Layer 7 of a small transformer language model trained on English Wikipedia (13 layers, counted from 0, width 128). Numbers have three digits each and are written without spaces.
A neuron's activation on a vector x is SiLU(gate . x) times (in . x), where the dot is the dot product.

Input weights of the MLP neurons that the questions are about. A number n stands for (n - 500) times 0.0014.
n1 gate: 332580562567463405590522634395654399552408596631444500518415515336227539539722518619438403431576258482542724588478405556421525708518689606288474327636445618346493568599321601554328332540486622554645362307670586387325575234532504590485450500318311523438702471463565428583413338748551507677656329687391384768532342545586639547271562483578590467404628598624281580460300765522471514400541
n11 gate: 444398593455471697437503478427312377532537231570523581484629649650523485645581635555567398570548506334440228465389660373494653494475646500570507396579548620503522443519595566350503481433451617544474471557446547522402556628616390421669723510726360530446415471513503414556459288735516588726443547526432693611598694582437538541614211427529415551488510691457490225529408539510421550315487
n41 gate: 516321412536530581638623513506463426329548454529493599418355484660649528481490532569523477313581426478459558408688533490613529565421412412562379336362411424770597673392437637385483435529594349400377435402468622464623373466634587443220356484328526436416562693576416581685597461775408629467262490546248561593597557507641389628432294332547497562465439520554663481562389620540607352629650
n43 gate: 630638495481494514413486611379665637643457550522405456511613419415385466503553481555349478419408452492583540689559465445521557595373389508527497471399511442478470531628528430622383500567497535572279302608484428438458511525566452564611385416492313444600373585560608503478470664603538460519531627795411610251559399564447505553473495466478404557389483444567456629590416367530381457702425
n48 gate: 433389392555589521497366443423556536446422516622534521476642518244345390364682476359488411461485509477594639436375542451515416389500387566503386550392467448464366628500270435526328680583587429453591652440491574369632454725441465340509715434575464460512548422485548515559438595349599429427512585620552580442391503454553587473417732274665374485456342426389305464548387283509649397473580
n62 gate: 637562533429324185561410310416401398400304424668444511393295394350258401518626399666562485351456456408604511689223636564522427628625577438412707485652541455537398496548425662320413518683543591529376423793547598420429391700450753583658388438361529641427523611522537743447533569671474456470565604666440460429689538171388437808577441711631428361475424561405608511393430365608569460466639
n67 gate: 688409321497661601517596627467747430429451794708417490642422617493422435649725609532704465520503553523681557575473571569673490527552614581598400613465561565660370468483524545536369716453513513344387440433433570319620531552467420431594391460577493402527647514626396330521500660539537413568525520520607410290613704438441476255634459448689364389500580219434267770426440445643697420507455
n106 gate: 607506362551395438506446469472464494677546360416574427481649182513408367388525491521680378469559618415464559557506453542506241616625388400575310574536491379528512608437481529525500315556521587472506531744559361366330644613577565404384558437600525688615640528389397610129609419445573444560428482569352481586410526371411309549425465554577402447497348352506516233557559420462534383516368
n109 gate: 517473559486392517557517524619511639379643459343479403631507343411680431434362682493323423405701497559583415555469383521490438394583582318620458219656414781559446593418489591547433233633536344530587493558392372619346486648403291542627456401452466408626427507497582532740388510590397432555482633731715527493598260338252521513466314392423574377364762376305566500586459440413374449625504
n113 gate: 634841675506357467569444485512412542583471303442550288368321406506475506406539566597554397479737588500433554491570695640629622527426518732540588316579549466469573484240481497470522354400324509343519582631388638561547500500443398544686533457464467396530494494577555516644458560677445599420516417571479482590726381409616561536567626348335575360613424553434593421429421534515473515525559
n122 gate: 257482593479347524361473461609605423582462359500549509334394509562482396368579535549533534361595613540601574440405596521441491363515390697329564426553382627512420534614537485465488581363344355547524506503544562518307699374597515525596565428408482444357446314512446441777503275509578515588441366470676639430645518691403470509548458623540547521613583435463409568253324546394586665451439
n123 gate: 535664529583456571493699592507482787269504590372679597597348329515413490528563388630443522458582454500646330543606657544560332304222386404493375507530414529565461440672664683427504400262775472528453275414571637525449657526783612482832619525479489541560515385478504500441369595625435500388344476432524404522698577408301403542443446647558588365583268658467347274586443577551670454420687
n126 gate: 618373220577433548429654503415653500577453331312623319653402613266601563566429591510561468548503548520645503503449521528439455318430548521524111626440722549601592529421451500392275490397457300486668527328510537462504556355453297542524574318497654414490390500444455749514497374537587704646518500604736483595429677486325700534247348546640564630574390429500609630497459387604374585290574
n138 gate: 569500543345420627017417539451573518256789570493587443396486285300575326469465336262521475644638591551522542471229560424486521546600366316475380636401471557411567419369583664517351401423640374567507461380279640437420620518809633453440632620571528610391655514532574650409637567545489423586552400521476539373588686639500482591352511331417535514393401631280543584586359659643525535460416
n195 gate: 464545334432403441477335500586500514594629460528603463644511441556429570654552539589545414506559583484406514429595486283536562531604561500486347458529472372426428354480669581654491483553535453464331441455403572352586491532593403569315365522698648567595667585370522468382558592511398226372322571517427492663508413353618598409525593540557442553367567410671409461477508494594519398469678
n197 gate: 455763424540581507667500310614646376553510403510446547659347490472533411408458649684474432392543461468306601806300573604526523405545516563662557568640556460573569531612554595452311371343551425699530451645647545477685311466352338497454639428772536452379609560387566371507425445494629568393376327523500448433633588551316362529392338412520587438465476290432550183447530594510503435399561
n200 gate: 552581496429504440278400469458471465415765608647547440436432546687479507619552510693444533503626329374519678472486451425420651437736535613581345354376507675493584639447349601734641401339351521674536553623409604588586565496824673323528510405658360536511605475226398373453580503828433427436350342546568514604549696543572458680475465312640638451408391551635432559511784669564570472493623
n224 gate: 643661593430304481401250385633409614418399391301673628581683741355535470708587489530542409550611386522314489543615542359614542446493577515357666553225380527896179737504496626504555585714571534607645711458485492565524524429530826729327542542615419392304537686449312508563447390590403557683448710674440401504633500655361446508592496474201636500272496329472390477473423665640561473539338
n226 gate: 534510486557471667547518708486669535472365481326482627468422493551465567359589387463618346538437434557489458401535371286634566622435490381328518424341465596334524405577493651301375353764797510687603507601244283723614661421298517439413435668462681446625533430585497460712486531581665410666635558468470320596731324684510465559323475473664500503534406367478660521570246461606410531329525
n239 gate: 643487410463395656486551583638435447524243402315752386326466315639658622462493238717447449744500605529566533628523330612536447450510593590393602507366315466406615580363517620379463500431574595461327490384332648467418238599500556620596677443470603562411507530628643345531371256419637539480403600594423530497441507493321437628623597471537526371597479397569551470433251357413523342463541
n245 gate: 476395670479493493627482406615805524447695469682568393436571398463429466263500562470385467423493291514541343621601275414493581465319437338507319431609230643571458735412475511565529423472639625364475479616403625580658396609514614385525338381279325515588384472582444380681521531544546486642419644666483486342563601482331757417328602342572880395541456522540371493514507601447329333453673
n254 gate: 439590563605694289643405386599582284507486356627514601469658466565591450503473486570555262562597497430631610448500663257408780649513693410861617654407563619521576363292358557286642524507610479445623611562277500524666429425554664472701629503555590468534456538619300579632613435688430664616435578608510448479705382464581614602569503186528551462587568536461599596441500429503521462391450
n281 gate: 460588592449521513685380463353611483503560633534590418347192648486794425344536440419657500587544477399372510626684439407520399433536581375453670563301435596640580440530303462576566412436611330140483554628470390473617576340622211538739596348406561514433622480411520605524483410526354423428433454541493564517483569305371432576483415268641520510425608295409394463595497455592379696610628
n285 gate: 281510487520533461577365581554567690303486550574606565281513545249388572366595573500355473548442362359670542510613539295506594623434568565419503321252592424748423706565420380440357445465647503619599341704519631526676659490525369374335433471510429497335704461513487490610423545610376564316527547507531439510631740407541614414519490447447424468494436420373724670653626560471394487500483
n297 gate: 193486361458169328283504425428625243730572621569564423351420699525497403537310615590507426466476490347398613636651687584469534424530558655503479435414580427483613586507267365524592648459590510480595414366439769445489518504358524542559425421411325450462416448381428265521603459487545725256558524569230575553469379354324548398514375414493371469490382543389549343427662578566466360549613
n307 gate: 541615597414579381353441446382329405473379462779398601678562699532570433541617326574489208652581306522370496554297461386466623642545397569589717610691531465430412416346571484515283450577485584565512404327428621492299646611541458291565398462535347779515643407457446401654301629556415869734444661709757359386466532211391246564607202460622545496418516599623504576508404303484477303441323
n315 gate: 380154519614523768477470448611538518617508716607653677669594656586447349389672548414629439485470260478676640436359470538640433533670422325541401320249380655699574589474717565226557560611543555342496571452603570548630565604507485542601328314533385400478385463451381662665548463645414493421321569601522378527404446623675545632493455593645657377377335596365398644654091527394441691602611
n1 in: 425759412292612398398537355576395424459557704489287526345445678458337415570629593338282575529518518461412638611580613470554329569461507577709492569606482681802493527643328361360399474598500569496422704653486241387571878338518604474540687642475576780609543320614555489481402334511482543482405496816461514470305432620264537410311357647422371558457436500526507598544624321589576381467459
n11 in: 570539607138722600445576411324393610605589469365566529690536372429796655490573307411624537504582436607470539676564457493570386475625425582568694511353561648543493414321588661563493603511541546514395354543380644493598511515490409449678447415482294618390785539673361393544302504497407222551574503629390581151595540504381464504635253561540612336573349434688464419529365748547613634504420
n41 in: 565515448526765496699523537614557228335384370515523635601485467682470389504438602425309401449541750525535500519389533349602500641298249385559527760749425440459603635411371774827587723636536599265591437641577350448473473515362401390693598637548426504615713783609707615183541474586526577402512547496414448534427447389315652489478649461557522496536607741584655680563463568410552485572542
n43 in: 488615662475528579368629527368541554647579702533596436408472554361657532430342607593497382296400473556541470653545600355629703654291515464482375533356546552454635472552472372473655615705620497533500364651407527578528696525556500690636557476403473679709500576684521666472416602656314428402418521686403425441428344519393506524539390497540440473385525569509426590521548385436398461494556
n48 in: 500606672444559725660713381624483785412358599462497793581533423571578475544396468578558672586487561450636350516426581609535442503434381435726556443780272337474647655419474520418391768452438484494608429677401462583325599573633672421365563600539555490371603497510587600523558484472481414438601566419478394467532713513509578411558607485523563471466500547290618622656564418653378513628427
n62 in: 615449213463586460405504555290663584344389733445508456286370500358481755578727547736631293605610584539589562333500364373558687350211518694460647475272703426422689209555553692525504485453511634456474474365558370719657646311403327474247561452504602508489637478585467428575507562546397475596653432352539540609431579632320489482624419461627414665407663406477444489651529429522274391366485
n67 in: 609624375497641550667585470267576630439556769487555371578476299496486399766431619481560503363440673481698447646279409596463483429546507577406493670389561439439433360534307545467552810386695553477524382591513530453507714375741450624661563450527423545503514476622574239587457430546439540510426657710415510321520431347559426560406507577380589372595451490490562530432450393759457297318645
n106 in: 506438630494560506385534460473481509659568527571468537469356396391509464672551682541375810527402738357740335581430466330442469497602488660546370476656460547528677596593569459630585676509515555570475602562473421571446374411687418358577482543601586557439395695659356478646402427383559674516474485429676286557567516465494503448681333476522427429587455490478249512419546437559390603666573
n109 in: 368424444398535596575535545520308565580572489507472291601664823496605323563595497669538465397507377487297469626510192472752369379530593559600599445246399454497483648545557468426709721442517497702430441545438364569451397731605497638486442631462352589524393351357634471393466527577368674577550426371440455567415692418344510554417469450553398479685375436454700541431445814413606248458369
n113 in: 562602475737468518671382689734496650682526596356280539664468595485411500527503507693567714699546392537303584586265447385483514507356496472415511434631450561269524364532597504369363504388435573594428299507622389342406540329545476420313517377553458763402598493525482318300388367298436476636364617312711493615371500656306419378282567507547451574462711489704482395472482381675391483579352
n122 in: 367486273525390293600478425486367678355534406315544551673533336560460382559433560576468603621464464614609475402468371398256640564636696378532463613300330449424418242464445655630570478475362486496515443600773394671573640286451384577224680450564475545368416367489518800482674447556453245340388510287524596522309408411721561405400655438368426529497685655578449681554622628406521613569467
n123 in: 475551657526563620650334453601335504577557329630366482474500377307596489483639739517435683565399475370359460313843693530550326649436677485409418686470434386463457655671288541589671467421377593532385688395568564598452370519681614705565297685482467398395604562665489654392450654542314561456489783690321511530486571455279511479475387469463603678750601597571293651683612467533468457629407
n126 in: 435713637612394487810575238579497302476402296331572732520669360674466503577500431494397462556367490407525480679536530680500517590594550440574455510483433727493401639390486541484411530546490460358398453637764431507360442387533434363603484667656497486470386604561360669631606606490594361645441383524571540360335342435444537549523423328633474610536338445345446583591663275625583408721435
n138 in: 410803462580392616458445558429672395293603548507563366383493279863500595493480436500388549378388517484676429476419442563429381412447483514602381507433627459631443521486298507220605623195592608561347432449433517524629566377410443392650641319354408419442395366376646447430608264543751288510660473387665395594648591479440575436592623546577433469523525521585410399476619577414632315413549
n195 in: 458521540556525512278338281664706318463494513588415500525624402570494544547599500597360396412555622603497445447543614425479414543506473675586469288611438382398603497420735547374544442357373385430344457442318412469566572569875391424721545396567451516463559497556396364434524454438478336497644515525503597356667551402461549412643463441362373350568535592484509643374417600550457585519557
n197 in: 576518525479439381522686629333478448596673492437536511624489535493643588480289507405542334354493769473852413649710511500510658468551388356511442319478418436322374562482547612476723461398469375503722672468225632511547284601659611536423586387570626650774612550770556366627339667510521625286493596620490476403490580696528341625419528379457289391411602475511303591458433399504483382489518
n200 in: 642524561712345678573507611520434557517525533443486415503384366556275744305437315332647600547299507737479457548450510421487493534412416406405438320503497234361437556463545503464428439480633470483661413460530503523348597361549616455614530426429591416466400409326698423559503480614649570735784598608366617445657445528589375460530547632383500557821542389483565396405376435640597557431207
n224 in: 575759416567500631413463395338541504423496380442526548474363576519522599535672321626482234384562489549442543596594431463536609416347307533485620421232493563563420683339698571489578434565574579778775711573821532464511582624618532511347493281547580470591566474644765602594438453475680403408359667305405616545698474369475599687518280503548618467380357609293637348368435321234362583470392
n226 in: 503337456490391425374408422432316593487588681447596538462380622474408633349331528416438661550403407600460537642416672449454538447457453431682635478532516583405370595528410326641288503288458515457484434581444738447378410474650543487531346409522356601456570613487665587403646478409453522297386439686455279382478529355528503374425280452436568625439639678562529401572628740475612423465442
n239 in: 531517378277596594504578739645622465680496355403518405461394497653609510527667620607659547600361403503361307588389497404476340437619358528259586349637489765577517565640571521398389625427530517438525517542438445618233318536469623597455377608188455536347348440525399475464337621405283293563529493395692593600497518496561521514684465340543356382473349780378369500388264521412389390532596
n245 in: 429287659699367630532685579541450657552493218439472465185479538432413513593406500635480528493740626460482592517459459363243548551590449555569655490646573577500551242318426306554409572452477531514451702603473558562268465482547236511558621335315548763510357490295541543581517432310573605542407453586692401349493511327446510429418483405553341630497546610535524483300517595639629571622264
n254 in: 656518479565709539434669489483358335582759647542446250197632465714658422415698490537402453468662535514481637439504344471434680641555468401447638339646578428611731452394511623538630358314476441517287507377738622454569652725514458467387517638546669529419368376643366628435332594558454346371658497354551377608465467522351514517817617537457413429534383332621493423514581254414405469424457
n281 in: 377424580581375432556390443482611179529681480643426540253547500447544549750426550652725285579489393528610604362325532522653583629514468637467463600448624434605382601691692419447511471647670550561291558561621567364308216467634617607316539313374378485504419580547457552337468671626623297540538588612378750493447374467620590500482261607599550457388541459403687443511177647354403376471555
n285 in: 588524275592532539626448555446488621452512603355416496595401347504321527360685218481321617446226407405521453341512665468488445535298473571346803450398754301318293496480729548396299630461258690582508653429391678715677564621562454645539658838692598492516588504421504512573644247546706527754606680310344516267702326573554398457344397624484500598622488686679528457543563580536601376372556
n297 in: 227496646802508533389545467640715522601644394474595492463666359710492504532544631429279695621693393593473695553600433451570322452514378556597492533319567436354419651414546584322492493603597537574432574507574643581591451481384573691429504704419537257574441664763411404791585474500549518519713710653622633542827446657289645540334597386265566411738362443481398566440374477496614460254527
n307 in: 634397459601564728496710555500393493530404540379432355552347390627597379368366718465174496379735379208640540727603622711587338544565261249419712536500292635567321404622413409464451574515635434325459585478365453515474428371439191655496489559540474515522414504530419534432500427493567460451427223389304350398569390272540567416408604655579460393582420728374301515422434643560551438669640
n315 in: 443446566526478268597522457529586590383477631345441383705573579413232472528351468538619403690666583371347435639413373489479413239496496427391548629301339625628392398438578388344645380587668518557393641569331310525496541623436425418518539362500334538225361788339424511616673557479507514636251525602458468789755235362383489436626584656574536525528384421369552331511424663544345511744530

Each question shows a token from some text and the vector x that enters the MLP there. A number n stands for (n - 500) times 0.01.

" Nor": 632585507539613369609506439661368598456616304513423395574625569720539553528529577387454483637374496726620595508602584576396472487338398517454499537446357221369741451557458538576517408402551543535418499553619364538543339533697654620353573514615338553426329351499490357499516418488626420550552517732611371538534590359516623528608377467424475568409565554406516556577499364540488653407544
The neuron with the highest activation: n254

" Los": 421557478531665564566582410449374651654678347496468479494465595558466645591531660640576403634465657522548614501589367475430438397395395639604395446499414342582772334475536373704359446565635405531400459476598425409504449467587655595396535487623329514541291492607487353504625569501593475524673432639451375572516532415691395492380490646516449523464588574303521518514557401580481701585591
The most active neuron and its activation: n106, at about 1.4

" W": 580500498486494455703553496435318482584580392413496563672440529525445592506454518625442421592352648568662495414641403558398495447514528609385518577502417424398687385488484461399418387457576539392291365380597370351550272456619603685487423495566435708576376579483553349280437678481652408525637409650651300512319554423546725368535463592433487578611665477454495617378522301486542547503567
Which two neurons fire most, strongest first? n126, n195

"ec": 311438382754666507462583430572322518627440297416489402545631418527381455532486554627525271461536600403645450411399315457376249467331424454625577466535391520515562355499579393678475504352615387368464367638562493376529618527492352504454357686529529585498396486419549542381550492432617568766608443535588327416614538512460413337440443575437526675450563502305464645476441463597420624665558
Which three neurons fire most, strongest first? n126, n106, n307

"ies": 636356536403409551700433512394491617689730289437505421508413556535483642510335563403546397560355383615516582513454417446540428462315397379591551464485327325497517468447336345504500452403445513524410399471454468504648488650509644601606402506628591509461471491410476406490656622570682482639646350628505302638489475467472466362439369630428376501520462574282595486697557309586550700512518
The neuron with the highest activation: n226

",": 424514667320581585570425405462382566608762259524667496494488464552508562731593619490459454540430493625592554485552564520560382431495380523531607420452508466515546454462506430503422406403331501505479325597463621553550538601734657603701485421584361521464414518526510434499374671685677512594608437656396323597559591526428494547381298572464441572580584597282418431500458444602595708447681
The neuron with the highest activation: n11

").\n\n": 565499615315531549572377368483390547578716307515623542570505428539525501725538602549488452589452527589639585477547571508582414438547439492445670401476456396472601441490517430422466395377308496537472373550441610567465525632643685567718508493517361557511366560591511500481364711654690517618582373607376333595624610598409560443428306567451464536590552541209412455526478429603557748482731
Which two neurons fire most, strongest first? n11, n123

"ings": 582393433430333496584495526344536548678704237414565498517442633481577597448411463447533429501329435629574626432379388427577467419412482440522606538529312285566444486425352420398475444515610450630386342618455332396515368606572720522474431514615574364485458502472449305506582670625684407641621342627544377670435486445468593294476453580494469601468554440314543559641487365614507592548568
Which three neurons fire most, strongest first? n226, n126, n109

"che": 539570438582703333457711565403253553565636233382463434480516435437336531695433478380382501492468418566652532463645428272425472434442567528473575635516456329544624432467520314483532490554421487603612444561563493415589552556565548607396553420651438562515359418640508424395571497465480446550583292669546369440672442505553678486350374561303480589412647591379597476474428306509569673618548
The neuron with the highest activation: n43

" new": 622458463447578506666426486505497663562731263368534569501510604690487654606472640575440431647516483489604527458567384560337347464472386534509481513421394300475678476498505487571363471463459452499410381535611464423486390633554658651506488434677442540610420527705592458539711576490669515680542461682458244483512607507561526472416424417521396552746401555396525506556558402682566657540479
Which two neurons fire most, strongest first? n126, n106

" stri": 554400386582599565731545545476356528524661325445488523600510605626480635592523544545424580544530576499540507514533580443479345501223375536465616419487339361452599423642490550662541374499604594623502455601541277473666561636456554693417377408626465509463310414633501288490553614553700584556617443657425235464492442525641532447463426465561502508509520619360538413487393321626479687385519
The neuron with the highest activation: n197

" of": 541439506431524490518418556350347593630901260532709462570432607627431656538427628519575422513391483531556541450534436441598451427461466417569676486528409378563416444370411400522397425321398506573473461588466556460477525553537685550525460536613367516534483530482554349438618536413592493454547377709472311628460667458522530334386377492476436446470458584448448493596549419552591704537580
The neuron with the highest activation: n11

"idd": 469413458459616439570466309495399607590597314493454413646409575453484598582451552543455407603255553409529481416660466502391498398385437321583502560361507475498667461487348454500531447717526526627465455597615578322508455524426524492503422382594509409611439359642516349460590650560388326602722309585642371593427469372548550463443389375436486654326583599348359556575448408837606650553606
The most active neuron and its activation: n126, at about 4.3

"–": 423500425503517463534509436462358637585669395531593415525700620446444480601544590546521532445445529670686481300472471437512468453369391597575570474542409383406505450495411355574464573611478466771374402500396479370586229495536531429636576478702447440498312380583592406624527619493544299582547352460454279458474470444452633524422344654398352671622722365476450534684638512439599637638620
Which three neurons fire most, strongest first? n109, n195, n239

" is": 624515413370481398528293401481359557592705276458514502440307565502457570609608610551384416467428475695628651384533438539621424368362419419477658483433446382384564333516521395566458557368452469469431449628540583472587391591492602562595359394590391530401505632541558409528618653527649464475484362613370359678474642469422491608431390436412478541601625583272598388551508400529575754507639
The most active neuron and its activation: n62, at about 5.1

" |": 576643485442551513763384452545497529559652440488483505669498376561459584545581509359456353498436532440692526462496362449425416526435419540435623692407454390456511442409372433435411506362565372428417460434641163353420514610541515563518521583345443654502352707436430384333453454531668388526695333682517308567381529605475606479600645555402566793582548566346456542523547389456575691469507
The neuron with the highest activation: n1

" tri": 497459505441566525659468351508273486533631426461415490595516618575417768506505658477513509573469571517446490497528523509348387398342430566500703548439256319393568435627437550704398530418456547504459442599543444560653496600414645582501455505691429472392288449523524243421478521445642566463515505704409286508560466495629419340462459562404391639594595656393584436668538325660602630453583
The most active neuron and its activation: n281, at about 0.65

" sp": 530429480584690541622550531446365477512663294424487463431327606358576567426432544547414612525410335374625489440543612297501267421479423531428608476435439375411585382597591348519310453459482528663549349673551594480457393501559507549577478487772382509487390550601589376448535562499574401557758460568534192580535494512615665403444408525459420597451626487362576541538565528603657572489589
The neuron with the highest activation: n285

" and": 470470372410546537513480457456398618716751181534576480526383552554416616568642600510486447495442500611478627469449341404484533374374455439595641521450583453486636353459519289535395501336423512508402401550655536566483485593573650633475489394582304560454423568423522454447489604383568359537519343539388258592613659564534584564302393444444510538485582579460441499562579381474610623553707
The most active neuron and its activation: n11, at about 1.3

" sett": 554488460383683380726445487423468580574587393342477462534400634511435711583498653562456467449487429528444512434595385487461320504412371334427513411368474398350615374582553425468392373661497450538386401487452459509479468576494547514447398368756565552465301392641538426482709515486723272627677485669586226507484562498681452505519326402652448605511566591429478371485586299546472649501532
Which two neurons fire most, strongest first? n226, n126

" also": 577528559327466485545449511583426605629700333400543487560495510567456657496533692549412421448411550658441496492320406537579371404370423408728640605451467282455627385465447363455457543322509483428323325587568597478506456671578804609619431406578475430376454438562444429392568540510667287587696398647564352582529582596498455486363443507500504535633567545351462502632497431669605611501537
Which two neurons fire most, strongest first? n138, n123

"1": 656444412606529545719526507561301620519682426390732471512477435674403646551623630498505362510486581582631475380589495463563356456462493524471623689481331478435674395569411346496560507394587542543484318410449296466474281555529573575520459489589541577620432460540673488496425453546623322704563361696504311497573423596561649682576404587344502609632605519415426530544558381440644655536509
The most active neuron and its activation: n123, at about 3.7

"ch": 572405494518679501582443489388399424497585247412525423685436631509586539601579588494519451541369389597641415428588559378514278545603468628635616639584422518406669487649347460388448417526508502485500636428483469541582450638509687598353374541660494570447476420456555375417595533482585451651514347715565340482433438372576560525423368506488537607416645624480315535604616318640729621565654
The neuron with the highest activation: n307

" the": 561499361383683391572474370359501548586937313505602470454494611626556502622564554511439483530480533493651540430547440521380354362468446543518598421368496483474549308403541370536428434397506435431428370482491586479555442626626560614435485341488491624520521538559490377548622587626532438431510274680389271592618669508555629589502475455409476492555584526326449442496503510611460555487601
The neuron with the highest activation: n195

"e": 514458623421647605590464584378437540428659311380320327545602505494376541595446411391484462565431626502638555554467565516428576460373505389626572485485431316513706405416311365679535394541447397560376421457584520491493499532476527561406489472466524535565462331571449340515632502394636367473698369768533507561431517520643511296439535494556427698344586699460478406545428393708541696658690
The neuron with the highest activation: n48

" am": 590401374585506566638548517499406620527659371467607607537442619518426672525491592527574356588492544555609499627512333457432255431427560613429627559407643355442546359646614477450403388465550538523516332461332369338594472542399753711329349385619481575452371413585466308474436559462732533569555419531466255508607447622556545556567529404572435529427666463215582431618535523500570527554506
Which two neurons fire most, strongest first? n197, n226

"p": 550540493652610469640363516392402423481689206354371508501438536503448535537506533568476483643535552283658410351560420250549458479557451396459677523415428460413468465588667317603417484477592431532305433583514562407542299521638501662397500452577427585761501465442467424479541654634559468580555491539529273661518350428475517523517348410327574623476593530446443522522553506649471549672595
The most active neuron and its activation: n281, at about 4.1

" all": 477417405448524426556380390560419571574739267488630448482420652617519565420514492473504491539355420599562506520511434590512364457476420485637557447528294378419604412433466360349350493348633466451386362608581660442507361597571665643506549492621340461502431589535650417516693517440430438401499293480429299642534543476578464509447392414407554481565598791401480627450666434716688544544632
The most active neuron and its activation: n297, at about 2.1

"ld": 414537594364500463598591368570567594442603395446334330492437442642236704615478396521475336352455531498578578433529478522336435564475440455377546552410421313481558498431315333643593431469452418577417363426530328410530477586529530586524461362600590620490530454657630325427446550435679329462568200607710389609244576581352451311485496435417621508490513555421256637525548431490550587414476
The most active neuron and its activation: n1, at about 4.5

" both": 540467330394544309545408395591371494618810274571535418532447565596617570460491540472518491518345428607671532371509444515585308478482409541606644571363419311433557391336478505464454539382530569416401375525659644467551443621655682655637442475556510404545551537584521447495676529540611390412522394542372284589439671426517544605511326417441460430550659730421531517518519513643645549513537
Which three neurons fire most, strongest first? n41, n195, n123

"ee": 667421343575514688588487491404421599635639485401582546531678505367501455635531544529624547523292613529508506484583351575462391551486381524488537502470498504426524571671573460391565489516496321555444298471669341282540571538462458589422364528525474389524285361563637247528666505485582427447581582605411178539564515481553505384340438586506478660567630653284582458394457324701514426518607
The neuron with the highest activation: n67

" league": 661557335641634510641504577466462578658665277569465441558509721639515638603392595445500434629385590468583557356518324386344406413540428522474522385515349349491589358405384486533427439499542415777420434516517375533390505648581696506575363464611505572533411457530503394557550575573539529644615377693481271600550558523631484427416494580573431551653578486437504663636477426698491658551514
The neuron with the highest activation: n200

"ir": 412495469708629497493394423442403651620694433461507355644539558461422528550414586566576496504637567427632496417567448435575375475442410465424454432455460614396479399575506368526534410527562461482335312451672433419636591460326431531571150639381608494512448534378418404294573430457601517598483445664570296425599532530589433593380387379502462401395484564325469643537442468627435739686703
The neuron with the highest activation: n315

" d": 483415496439647518658573467477377528454631357428625440560406490739523545599559526618453500514241452454508382434541587422399415432256389545541577303325324135401689341517480466475364421482580532510431443409466448392586506599472642540435431570692511622547451491548595335542479579491678347480600467642621274498559424423556550549526468488476471557538616463260434551594471446463486644377560
The most active neuron and its activation: n195, at about 2.8

" from": 589454440546502522605354550420388524510811220455720511625292552596476646588457575459582425490426536561556543497532552441500440460433461416574586430457343312560420420465539311587377437427402491542397433662561644473579462510495697512648455454628420509484460517466569415481523563449569539461576387687497322598379711468549504453371344353439450427429541578381528509578526464618578634612680
The neuron with the highest activation: n197

"F": 450529353601595443587703495428217648819529365401569534512511444419338510489542442658538403550330397453525434353496287522508400459581385455438641622478439356498585317443637389373530309554564564598499413502537438360570431494502497468541530369486444598451294458422683326391590586445571447652526233540466330511340460596624602356532575597368433521678569545486450612525561352456537597587656
The most active neuron and its activation: n297, at about 0.59

" qu": 550370492505656386638455317457421479442529328569483533596503687514496539553566588568491430526438364394552404424530476432491442337353547611438713356482407383396695340583549452599375476404469698643387406593599520600613369539682677631505480466583372549610430598593526379492603522476613402531593369690473308542532514534690557503338488510428387548550680628316529539525502359437689671591569
The most active neuron and its activation: n62, at about 1.8

" w": 583291439519580540701545413321494551516562322307513453546566653576416503558498627614512479484347532575618505381599543535355402567465565567449652463468448425415650361618419370429225484363546493495350329526655409413543392470520629582390470596691560521483337502608572303462482514589752412579601487607554369557353530452617702498459414518569453547682674458417439657522516314602503564354638
The neuron with the highest activation: n126

" after": 645440552548537440631427605329457626553704330482712503552362483518525638596534581509483456610480534586623410444516534440472406447346460505467533493472406406509602364498505446440359360422478498720430293587574525604471263671400651591570520514588406432478420490433564294589484520359685432448594452702423327481407652468487433350430302311527382494532626597355438515634541562472610570622673
Which two neurons fire most, strongest first? n197, n123

"ge": 374429516483550441565416535447404600638627234386410256621410494650392620600499385426543470511346578476489431487463431585519486394401581386579493476498363365517622316435401426578540405407465377513442491526529499290615564466450407553490575416414692535613538341510543363451485537479632592692665395625593396544623484593525424420509601439516345550365711566289382657622411259665589615413508
The most active neuron and its activation: n113, at about 1.3